Layer 4 of a small transformer language model trained on English Wikipedia (12 layers, counted from 0, width 96).
A neuron adds its activation times its output weights to the MLP's output. To switch it off is to set its activation to zero at one token and run the rest of the model.
A neuron's activation on a vector x is SiLU(gate . x) times (in . x), where the dot is the dot product.

Input weights of the MLP neurons that the questions are about. A number n stands for (n - 128) times 0.0053.
n60 gate: 48, 111, 100, 78, 196, 157, 146, 131, 144, 120, 102, 103, 82, 191, 173, 99, 110, 118, 199, 105, 166, 35, 105, 122, 171, 90, 66, 118, 133, 123, 160, 140, 163, 247, 117, 114, 158, 38, 121, 110, 98, 170, 221, 115, 98, 99, 162, 191, 127, 19, 153, 125, 119, 114, 113, 171, 127, 68, 75, 118, 147, 139, 131, 118, 219, 189, 81, 83, 101, 122, 136, 146, 96, 132, 185, 70, 145, 174, 137, 177, 189, 148, 117, 169, 181, 122, 155, 227, 73, 127, 155, 134, 143, 136, 106, 122
n80 gate: 148, 139, 175, 116, 168, 138, 95, 86, 158, 104, 86, 131, 180, 176, 98, 158, 61, 106, 105, 102, 164, 107, 95, 173, 97, 180, 102, 140, 152, 144, 131, 156, 121, 184, 136, 139, 58, 126, 146, 213, 141, 120, 175, 96, 172, 137, 165, 129, 137, 167, 90, 148, 113, 108, 115, 179, 143, 144, 161, 241, 129, 233, 157, 163, 95, 159, 145, 105, 154, 169, 181, 153, 54, 119, 175, 118, 93, 149, 68, 94, 174, 85, 94, 162, 92, 134, 174, 163, 156, 126, 139, 149, 135, 80, 136, 149
n207 gate: 91, 116, 194, 87, 87, 145, 202, 87, 148, 99, 129, 71, 173, 152, 182, 160, 112, 137, 99, 81, 190, 137, 213, 156, 111, 166, 129, 145, 187, 190, 49, 113, 82, 159, 163, 153, 115, 78, 104, 119, 155, 125, 198, 111, 73, 149, 158, 163, 121, 148, 82, 136, 108, 114, 66, 174, 140, 88, 109, 136, 76, 150, 196, 159, 121, 110, 53, 148, 94, 155, 101, 153, 189, 70, 100, 113, 74, 132, 134, 154, 99, 36, 172, 141, 173, 128, 129, 155, 166, 147, 121, 105, 106, 137, 136, 99
n272 gate: 76, 105, 142, 72, 173, 146, 204, 155, 81, 148, 168, 106, 82, 107, 152, 134, 141, 152, 76, 34, 108, 74, 105, 210, 93, 174, 117, 150, 115, 145, 104, 160, 136, 95, 98, 159, 76, 110, 23, 96, 101, 71, 116, 157, 147, 118, 105, 141, 82, 122, 125, 151, 124, 119, 124, 199, 86, 123, 126, 150, 122, 146, 104, 173, 198, 123, 147, 63, 184, 111, 105, 157, 163, 134, 95, 137, 49, 103, 169, 143, 74, 95, 128, 145, 128, 134, 114, 118, 111, 150, 92, 139, 193, 193, 97, 112
n293 gate: 100, 104, 78, 82, 127, 128, 180, 94, 97, 113, 133, 147, 122, 108, 179, 101, 171, 131, 125, 83, 113, 142, 89, 128, 107, 152, 163, 151, 121, 205, 166, 165, 88, 188, 114, 150, 125, 151, 191, 76, 113, 126, 88, 128, 196, 164, 118, 145, 8, 108, 82, 232, 149, 155, 119, 113, 103, 163, 99, 187, 152, 159, 134, 183, 183, 170, 133, 149, 199, 88, 161, 89, 162, 135, 123, 155, 148, 194, 151, 153, 94, 167, 80, 87, 112, 118, 122, 145, 55, 170, 105, 137, 114, 67, 177, 137
n330 gate: 145, 98, 100, 114, 106, 126, 121, 73, 129, 159, 150, 190, 88, 135, 92, 151, 141, 171, 131, 62, 114, 133, 146, 167, 137, 105, 76, 123, 139, 177, 113, 174, 110, 106, 101, 85, 139, 80, 117, 144, 154, 142, 230, 68, 121, 152, 127, 163, 67, 97, 167, 228, 123, 83, 125, 158, 142, 156, 105, 163, 155, 133, 136, 103, 104, 125, 40, 189, 101, 154, 196, 195, 136, 59, 92, 107, 107, 135, 158, 158, 111, 101, 129, 108, 114, 185, 90, 100, 126, 157, 134, 138, 91, 100, 106, 192
n60 in: 126, 127, 102, 130, 125, 163, 91, 123, 106, 185, 166, 109, 140, 130, 196, 163, 114, 147, 122, 75, 183, 104, 114, 160, 115, 165, 104, 146, 129, 124, 107, 143, 93, 153, 115, 141, 138, 90, 167, 159, 70, 124, 173, 145, 175, 139, 127, 95, 161, 102, 142, 149, 125, 154, 69, 63, 197, 132, 86, 94, 34, 99, 153, 152, 84, 113, 122, 37, 149, 82, 132, 126, 162, 123, 141, 186, 73, 188, 90, 71, 114, 182, 144, 150, 134, 84, 94, 91, 92, 187, 129, 183, 157, 114, 114, 154
n80 in: 131, 109, 143, 58, 113, 93, 151, 174, 129, 163, 126, 139, 76, 83, 114, 119, 180, 115, 147, 165, 112, 96, 143, 140, 147, 126, 141, 145, 106, 131, 106, 62, 108, 140, 125, 175, 212, 47, 113, 74, 133, 134, 125, 145, 98, 128, 91, 152, 101, 72, 164, 102, 105, 108, 108, 98, 167, 113, 84, 108, 154, 168, 140, 75, 158, 148, 83, 174, 118, 111, 110, 74, 170, 167, 177, 96, 120, 149, 197, 123, 157, 90, 105, 132, 71, 149, 72, 156, 87, 101, 135, 128, 116, 161, 135, 151
n207 in: 84, 66, 130, 112, 111, 90, 164, 74, 118, 90, 87, 99, 131, 132, 114, 157, 147, 50, 93, 114, 197, 156, 175, 161, 156, 117, 187, 163, 155, 153, 100, 48, 78, 190, 139, 157, 143, 93, 85, 87, 108, 136, 183, 118, 147, 178, 171, 167, 134, 96, 153, 191, 129, 111, 141, 172, 175, 115, 161, 140, 127, 153, 157, 152, 169, 184, 81, 127, 62, 102, 105, 164, 120, 124, 129, 175, 134, 146, 112, 108, 146, 102, 180, 148, 185, 136, 171, 142, 158, 141, 106, 139, 151, 92, 115, 92
n272 in: 155, 154, 98, 110, 148, 135, 108, 183, 91, 142, 107, 158, 172, 139, 113, 125, 149, 148, 104, 98, 122, 113, 159, 82, 132, 20, 180, 180, 110, 150, 83, 139, 143, 94, 150, 83, 159, 129, 145, 106, 128, 140, 115, 138, 115, 100, 92, 110, 163, 91, 98, 89, 199, 107, 131, 140, 150, 179, 110, 103, 99, 178, 134, 181, 129, 157, 139, 51, 122, 169, 114, 96, 164, 144, 165, 163, 120, 179, 195, 216, 67, 129, 152, 150, 122, 80, 113, 166, 165, 103, 123, 103, 116, 170, 116, 145
n293 in: 192, 186, 161, 117, 109, 123, 136, 109, 136, 144, 94, 108, 100, 218, 100, 144, 179, 116, 140, 212, 87, 124, 127, 119, 107, 111, 110, 78, 119, 156, 74, 55, 105, 185, 148, 115, 149, 175, 112, 158, 135, 172, 147, 98, 118, 135, 173, 76, 142, 166, 95, 128, 72, 113, 90, 134, 146, 137, 167, 162, 195, 137, 125, 89, 118, 124, 92, 95, 107, 171, 165, 176, 165, 152, 154, 127, 121, 83, 182, 146, 137, 103, 128, 189, 138, 160, 104, 93, 108, 72, 182, 99, 121, 117, 114, 137
n330 in: 118, 130, 193, 87, 124, 98, 115, 126, 90, 131, 61, 123, 83, 135, 80, 200, 185, 129, 141, 125, 58, 125, 115, 159, 109, 136, 107, 126, 122, 198, 125, 102, 103, 100, 89, 150, 180, 131, 135, 62, 122, 111, 166, 164, 113, 181, 113, 110, 82, 91, 146, 150, 89, 88, 178, 136, 155, 90, 180, 112, 91, 189, 112, 168, 131, 115, 164, 150, 73, 173, 146, 100, 154, 35, 105, 99, 190, 112, 135, 97, 109, 145, 122, 141, 118, 99, 71, 161, 105, 100, 162, 125, 155, 82, 79, 100

Output weights of the MLP neurons that the questions are about. A number n stands for (n - 128) times 0.0052.
n60: 110, 134, 126, 114, 129, 111, 82, 108, 137, 149, 139, 149, 134, 98, 77, 135, 183, 121, 108, 161, 168, 109, 129, 112, 74, 195, 156, 105, 125, 203, 119, 83, 162, 131, 118, 86, 203, 113, 157, 175, 151, 103, 139, 171, 93, 75, 115, 81, 124, 147, 114, 92, 141, 131, 129, 43, 123, 131, 103, 128, 90, 125, 151, 174, 66, 156, 128, 184, 71, 114, 156, 185, 135, 62, 122, 137, 90, 63, 149, 115, 163, 191, 137, 84, 128, 26, 131, 106, 143, 133, 108, 131, 172, 115, 111, 134
n80: 132, 160, 142, 73, 159, 197, 185, 119, 125, 61, 119, 80, 161, 83, 131, 214, 149, 104, 94, 112, 106, 121, 123, 83, 110, 108, 114, 128, 93, 110, 130, 104, 146, 154, 83, 97, 128, 123, 173, 109, 148, 187, 166, 165, 193, 177, 108, 140, 158, 90, 141, 145, 140, 94, 84, 129, 172, 149, 159, 158, 166, 194, 99, 179, 116, 118, 122, 81, 173, 93, 111, 110, 160, 139, 118, 129, 133, 154, 65, 165, 141, 104, 128, 171, 103, 159, 155, 179, 156, 120, 161, 103, 132, 147, 150, 144
n207: 120, 111, 194, 152, 142, 146, 31, 161, 127, 93, 142, 106, 172, 120, 128, 112, 95, 119, 114, 79, 128, 181, 145, 128, 82, 163, 122, 153, 150, 148, 141, 109, 116, 133, 104, 134, 134, 133, 167, 129, 161, 115, 111, 148, 156, 92, 120, 158, 123, 124, 201, 114, 115, 121, 109, 117, 95, 113, 73, 101, 69, 134, 86, 156, 95, 138, 135, 46, 114, 190, 160, 132, 160, 159, 73, 143, 96, 170, 170, 90, 64, 104, 121, 89, 167, 151, 107, 82, 174, 121, 68, 126, 63, 133, 162, 56
n272: 113, 115, 124, 152, 134, 123, 161, 78, 109, 131, 129, 159, 81, 151, 120, 136, 103, 67, 209, 153, 105, 158, 113, 181, 149, 173, 167, 129, 155, 55, 123, 93, 95, 116, 140, 78, 82, 122, 163, 129, 128, 134, 146, 62, 129, 77, 145, 164, 122, 102, 181, 152, 170, 139, 116, 151, 133, 114, 93, 77, 118, 150, 132, 50, 101, 171, 194, 148, 91, 171, 117, 71, 103, 120, 121, 151, 162, 177, 127, 120, 94, 80, 162, 165, 155, 165, 119, 129, 150, 135, 114, 95, 150, 96, 65, 91
n293: 137, 139, 122, 141, 96, 166, 163, 125, 112, 120, 148, 136, 145, 135, 178, 165, 93, 128, 138, 89, 118, 158, 101, 102, 94, 167, 164, 137, 39, 175, 99, 176, 195, 109, 152, 176, 149, 167, 105, 110, 168, 110, 102, 156, 112, 162, 160, 7, 104, 68, 86, 130, 119, 70, 150, 155, 174, 128, 150, 199, 95, 95, 85, 133, 131, 90, 136, 98, 127, 93, 130, 120, 134, 142, 133, 124, 153, 142, 106, 107, 103, 129, 102, 161, 192, 132, 155, 64, 93, 94, 96, 96, 102, 103, 197, 191
n330: 33, 115, 101, 134, 115, 73, 76, 169, 118, 109, 122, 124, 138, 100, 102, 130, 36, 131, 161, 115, 138, 126, 88, 139, 125, 62, 148, 139, 97, 147, 78, 108, 206, 116, 129, 116, 63, 168, 114, 189, 104, 129, 139, 105, 70, 118, 164, 145, 90, 116, 135, 136, 97, 184, 77, 105, 142, 140, 113, 110, 123, 139, 117, 158, 164, 125, 130, 157, 142, 161, 86, 38, 73, 108, 153, 116, 126, 153, 129, 132, 197, 150, 139, 152, 159, 162, 143, 122, 138, 56, 172, 102, 164, 66, 120, 153

Each question names a token from some text and the token that comes next. It shows the vector x that enters the MLP there. A number n stands for (n - 128) times 0.025.

Then comes g, the gradient of the next token's log-probability with respect to the MLP's output, scaled to length 1. A neuron's effect is roughly proportional to its activation times (output weights . g). A number n stands for (n - 128) times 0.003.

"b", then "s"
x: 73, 136, 149, 140, 139, 118, 78, 175, 121, 143, 177, 142, 113, 132, 148, 96, 168, 117, 106, 131, 134, 137, 108, 196, 105, 135, 112, 114, 123, 111, 142, 94, 142, 157, 167, 129, 85, 141, 145, 98, 127, 139, 120, 106, 90, 109, 156, 112, 114, 128, 171, 152, 131, 128, 152, 130, 95, 131, 125, 144, 160, 101, 104, 117, 137, 130, 102, 137, 105, 96, 109, 145, 158, 167, 193, 98, 123, 93, 144, 115, 137, 156, 145, 123, 98, 121, 110, 134, 129, 89, 126, 111, 156, 139, 176, 95
g: 104, 112, 130, 79, 153, 108, 142, 167, 183, 116, 128, 113, 120, 116, 135, 130, 131, 26, 92, 73, 154, 107, 155, 91, 128, 181, 157, 102, 120, 102, 168, 158, 152, 96, 97, 113, 103, 80, 190, 138, 185, 197, 152, 97, 144, 75, 145, 141, 165, 131, 80, 140, 110, 115, 82, 133, 182, 184, 150, 102, 104, 120, 87, 105, 141, 183, 102, 139, 145, 64, 79, 112, 123, 128, 147, 85, 112, 163, 128, 83, 123, 181, 69, 151, 118, 137, 120, 174, 144, 168, 143, 147, 179, 155, 153, 61
Which neuron, switched off, raises the next token's probability most? n80

"ent", then "ial"
x: 144, 95, 105, 113, 145, 129, 117, 92, 174, 128, 180, 133, 155, 144, 137, 112, 70, 133, 140, 124, 135, 160, 104, 98, 118, 119, 191, 105, 129, 79, 141, 190, 124, 130, 152, 133, 69, 129, 168, 99, 102, 185, 145, 121, 118, 130, 134, 110, 128, 124, 180, 111, 113, 128, 127, 81, 164, 135, 136, 81, 157, 104, 138, 119, 119, 99, 149, 142, 148, 118, 74, 137, 116, 102, 150, 149, 158, 138, 99, 103, 137, 146, 115, 123, 122, 116, 108, 157, 128, 136, 104, 101, 118, 180, 134, 161
g: 169, 142, 121, 140, 157, 79, 146, 138, 101, 196, 136, 153, 116, 106, 119, 142, 90, 160, 151, 128, 93, 138, 106, 142, 157, 114, 182, 106, 124, 95, 69, 99, 124, 143, 99, 184, 191, 61, 163, 126, 97, 146, 99, 105, 119, 129, 53, 140, 73, 147, 203, 102, 157, 153, 135, 106, 91, 106, 136, 149, 115, 232, 131, 110, 148, 142, 130, 119, 150, 136, 127, 51, 79, 92, 159, 179, 128, 198, 60, 144, 121, 143, 148, 142, 82, 178, 120, 175, 109, 148, 101, 99, 96, 129, 111, 126
Which neuron, switched off, raises the next token's probability most? n293

"a", then " G"
x: 101, 153, 141, 102, 147, 135, 100, 144, 162, 127, 159, 149, 132, 145, 138, 143, 151, 102, 90, 89, 106, 135, 176, 105, 134, 83, 144, 124, 105, 103, 121, 136, 177, 115, 150, 162, 107, 137, 107, 146, 140, 117, 67, 134, 127, 94, 136, 132, 131, 88, 188, 88, 119, 140, 133, 119, 144, 126, 126, 79, 125, 139, 141, 170, 101, 95, 130, 103, 149, 150, 158, 130, 118, 121, 142, 147, 108, 150, 118, 109, 121, 107, 103, 108, 124, 123, 109, 108, 129, 105, 101, 110, 102, 144, 91, 165
g: 145, 88, 130, 56, 115, 57, 150, 118, 72, 115, 141, 139, 69, 119, 64, 103, 155, 111, 116, 116, 80, 118, 163, 216, 127, 150, 142, 109, 86, 71, 100, 193, 112, 128, 129, 98, 145, 97, 144, 112, 175, 133, 143, 158, 111, 148, 145, 115, 140, 180, 208, 29, 100, 125, 154, 110, 113, 125, 88, 114, 167, 122, 116, 105, 167, 113, 177, 115, 145, 145, 161, 84, 176, 189, 134, 108, 121, 220, 98, 156, 105, 148, 161, 164, 116, 123, 142, 118, 128, 137, 128, 123, 110, 135, 98, 148
Switching off which neuron hurts the next token most? n272

"2", then "."
x: 105, 118, 86, 152, 135, 120, 67, 116, 140, 96, 114, 106, 123, 184, 111, 115, 139, 112, 166, 129, 141, 127, 117, 62, 121, 122, 105, 138, 111, 73, 100, 148, 119, 141, 147, 145, 103, 116, 124, 148, 119, 109, 97, 133, 116, 73, 114, 105, 142, 148, 157, 115, 115, 113, 157, 72, 138, 156, 151, 124, 126, 138, 137, 118, 111, 110, 173, 161, 98, 102, 143, 120, 118, 148, 135, 123, 104, 107, 92, 149, 138, 97, 165, 100, 155, 163, 151, 143, 155, 106, 133, 163, 145, 102, 148, 106
g: 142, 123, 122, 135, 78, 23, 82, 90, 171, 123, 127, 86, 91, 94, 144, 94, 135, 131, 108, 123, 93, 123, 132, 75, 137, 115, 128, 104, 105, 122, 112, 79, 153, 104, 173, 187, 179, 164, 106, 109, 207, 156, 114, 179, 109, 97, 105, 96, 151, 121, 156, 110, 71, 113, 91, 135, 107, 95, 75, 154, 139, 74, 126, 79, 88, 74, 124, 133, 122, 122, 77, 102, 96, 86, 181, 114, 134, 109, 141, 111, 101, 162, 103, 104, 85, 124, 72, 147, 209, 141, 133, 112, 135, 62, 139, 172
Switching off which neuron hurts the next token most? n80

"il", then "ed"
x: 132, 144, 131, 112, 85, 209, 98, 145, 147, 183, 186, 131, 133, 150, 144, 121, 134, 174, 102, 124, 116, 117, 125, 120, 113, 147, 125, 161, 153, 135, 112, 130, 118, 130, 129, 140, 102, 120, 106, 127, 144, 118, 146, 125, 119, 93, 178, 113, 166, 111, 94, 106, 102, 140, 111, 106, 171, 153, 123, 123, 135, 115, 105, 79, 157, 147, 152, 125, 144, 132, 102, 141, 153, 146, 160, 107, 134, 82, 93, 97, 125, 168, 150, 103, 146, 146, 128, 137, 137, 130, 132, 138, 108, 146, 145, 78
g: 159, 143, 64, 96, 151, 172, 115, 137, 140, 113, 69, 131, 169, 101, 185, 152, 120, 82, 134, 101, 142, 146, 122, 128, 108, 151, 98, 150, 136, 45, 90, 160, 110, 164, 126, 157, 144, 162, 125, 132, 90, 151, 123, 170, 144, 170, 108, 140, 166, 153, 144, 87, 112, 109, 201, 120, 65, 127, 123, 122, 128, 193, 155, 121, 129, 100, 182, 144, 70, 185, 170, 140, 177, 151, 156, 202, 155, 137, 139, 157, 135, 219, 78, 99, 136, 176, 169, 171, 112, 144, 168, 164, 108, 95, 167, 109
Which neuron, switched off, raises the next token's probability most? n330

"all", then "os"
x: 135, 121, 138, 98, 148, 94, 73, 122, 116, 134, 144, 125, 174, 156, 136, 124, 112, 132, 126, 124, 87, 135, 143, 102, 131, 132, 138, 163, 148, 118, 154, 142, 165, 124, 111, 153, 130, 148, 122, 112, 69, 98, 126, 160, 115, 107, 118, 63, 133, 172, 132, 166, 132, 99, 130, 116, 137, 183, 150, 106, 133, 146, 141, 157, 126, 95, 142, 117, 81, 111, 177, 130, 137, 104, 119, 144, 145, 121, 119, 134, 110, 139, 147, 121, 138, 99, 146, 166, 127, 108, 125, 89, 117, 125, 125, 126
g: 70, 114, 83, 126, 150, 136, 140, 144, 161, 177, 84, 202, 168, 135, 169, 103, 85, 179, 154, 115, 170, 164, 169, 146, 77, 157, 163, 137, 63, 116, 132, 105, 118, 115, 136, 56, 102, 56, 119, 106, 119, 173, 143, 122, 76, 136, 107, 91, 166, 93, 154, 133, 99, 165, 76, 100, 120, 54, 130, 130, 140, 147, 180, 128, 131, 73, 142, 95, 102, 131, 92, 147, 133, 167, 113, 150, 134, 185, 137, 84, 140, 126, 117, 166, 89, 150, 78, 156, 61, 132, 71, 106, 174, 110, 139, 161
Which neuron, switched off, raises the next token's probability most? n330

"al", then "ter"
x: 137, 162, 148, 104, 100, 149, 92, 168, 106, 132, 118, 144, 157, 147, 165, 122, 127, 151, 169, 126, 105, 103, 152, 115, 105, 110, 166, 153, 113, 117, 146, 119, 156, 102, 100, 124, 157, 146, 115, 146, 113, 98, 99, 123, 117, 129, 132, 107, 134, 156, 131, 77, 90, 142, 172, 116, 157, 119, 110, 67, 120, 94, 141, 148, 129, 137, 160, 141, 98, 154, 73, 133, 178, 117, 139, 171, 153, 104, 159, 102, 136, 127, 179, 95, 150, 119, 114, 102, 144, 135, 143, 107, 163, 136, 111, 133
g: 72, 177, 135, 125, 112, 101, 139, 151, 121, 103, 130, 88, 142, 139, 118, 177, 113, 121, 170, 88, 113, 171, 111, 112, 49, 172, 72, 181, 82, 143, 126, 170, 132, 134, 130, 124, 139, 133, 161, 158, 129, 208, 106, 93, 133, 149, 79, 140, 95, 130, 81, 175, 150, 113, 126, 123, 154, 184, 144, 61, 153, 110, 126, 42, 146, 97, 145, 121, 181, 64, 101, 117, 147, 113, 86, 76, 159, 105, 119, 202, 125, 95, 95, 193, 118, 108, 125, 99, 160, 110, 191, 156, 147, 171, 119, 135
Which neuron, switched off, raises the next token's probability most? n207

"ing", then "le"
x: 150, 145, 114, 68, 94, 104, 160, 131, 139, 132, 103, 151, 161, 186, 130, 118, 144, 104, 156, 131, 160, 148, 100, 119, 135, 174, 149, 112, 140, 110, 100, 98, 133, 161, 118, 131, 141, 151, 148, 134, 156, 160, 155, 123, 93, 150, 162, 160, 159, 149, 137, 92, 77, 101, 126, 80, 140, 122, 127, 159, 116, 145, 145, 84, 114, 100, 108, 122, 115, 105, 142, 96, 168, 192, 130, 128, 128, 122, 177, 105, 142, 105, 157, 130, 159, 123, 138, 104, 134, 112, 123, 120, 134, 164, 158, 134
g: 118, 142, 106, 165, 160, 87, 65, 150, 195, 88, 132, 118, 172, 166, 136, 67, 153, 77, 98, 78, 102, 154, 74, 133, 151, 182, 167, 147, 90, 151, 93, 143, 127, 119, 83, 166, 129, 74, 198, 143, 51, 157, 108, 114, 121, 110, 179, 140, 91, 124, 189, 157, 163, 77, 141, 198, 158, 156, 122, 121, 102, 148, 104, 166, 190, 148, 97, 115, 160, 131, 108, 107, 124, 137, 133, 91, 130, 87, 109, 103, 118, 106, 115, 131, 162, 187, 127, 60, 101, 151, 177, 128, 134, 125, 167, 112
Which neuron, switched off, raises the next token's probability most? n293

"ry", then "ant"
x: 140, 153, 153, 197, 70, 147, 101, 98, 118, 90, 118, 131, 114, 106, 120, 128, 143, 140, 136, 103, 107, 142, 184, 141, 129, 127, 108, 116, 144, 122, 138, 150, 126, 159, 127, 90, 127, 135, 158, 179, 151, 133, 108, 128, 79, 151, 125, 132, 96, 167, 116, 166, 125, 120, 174, 145, 103, 165, 119, 136, 123, 133, 151, 164, 151, 69, 121, 129, 129, 109, 114, 53, 131, 141, 164, 127, 140, 106, 152, 138, 115, 145, 83, 108, 130, 99, 155, 92, 123, 152, 107, 150, 111, 120, 129, 162
g: 82, 153, 134, 122, 154, 100, 138, 149, 115, 121, 108, 107, 120, 107, 114, 120, 106, 185, 161, 101, 145, 98, 135, 146, 163, 141, 142, 152, 54, 138, 109, 116, 111, 65, 101, 111, 91, 170, 163, 211, 54, 97, 163, 145, 116, 106, 92, 153, 75, 127, 160, 188, 112, 133, 109, 119, 119, 84, 89, 130, 97, 164, 158, 198, 149, 80, 135, 107, 129, 141, 61, 175, 121, 78, 157, 146, 144, 136, 75, 147, 134, 200, 162, 215, 153, 103, 150, 126, 90, 188, 135, 87, 91, 163, 145, 123
Which neuron, switched off, raises the next token's probability most? n330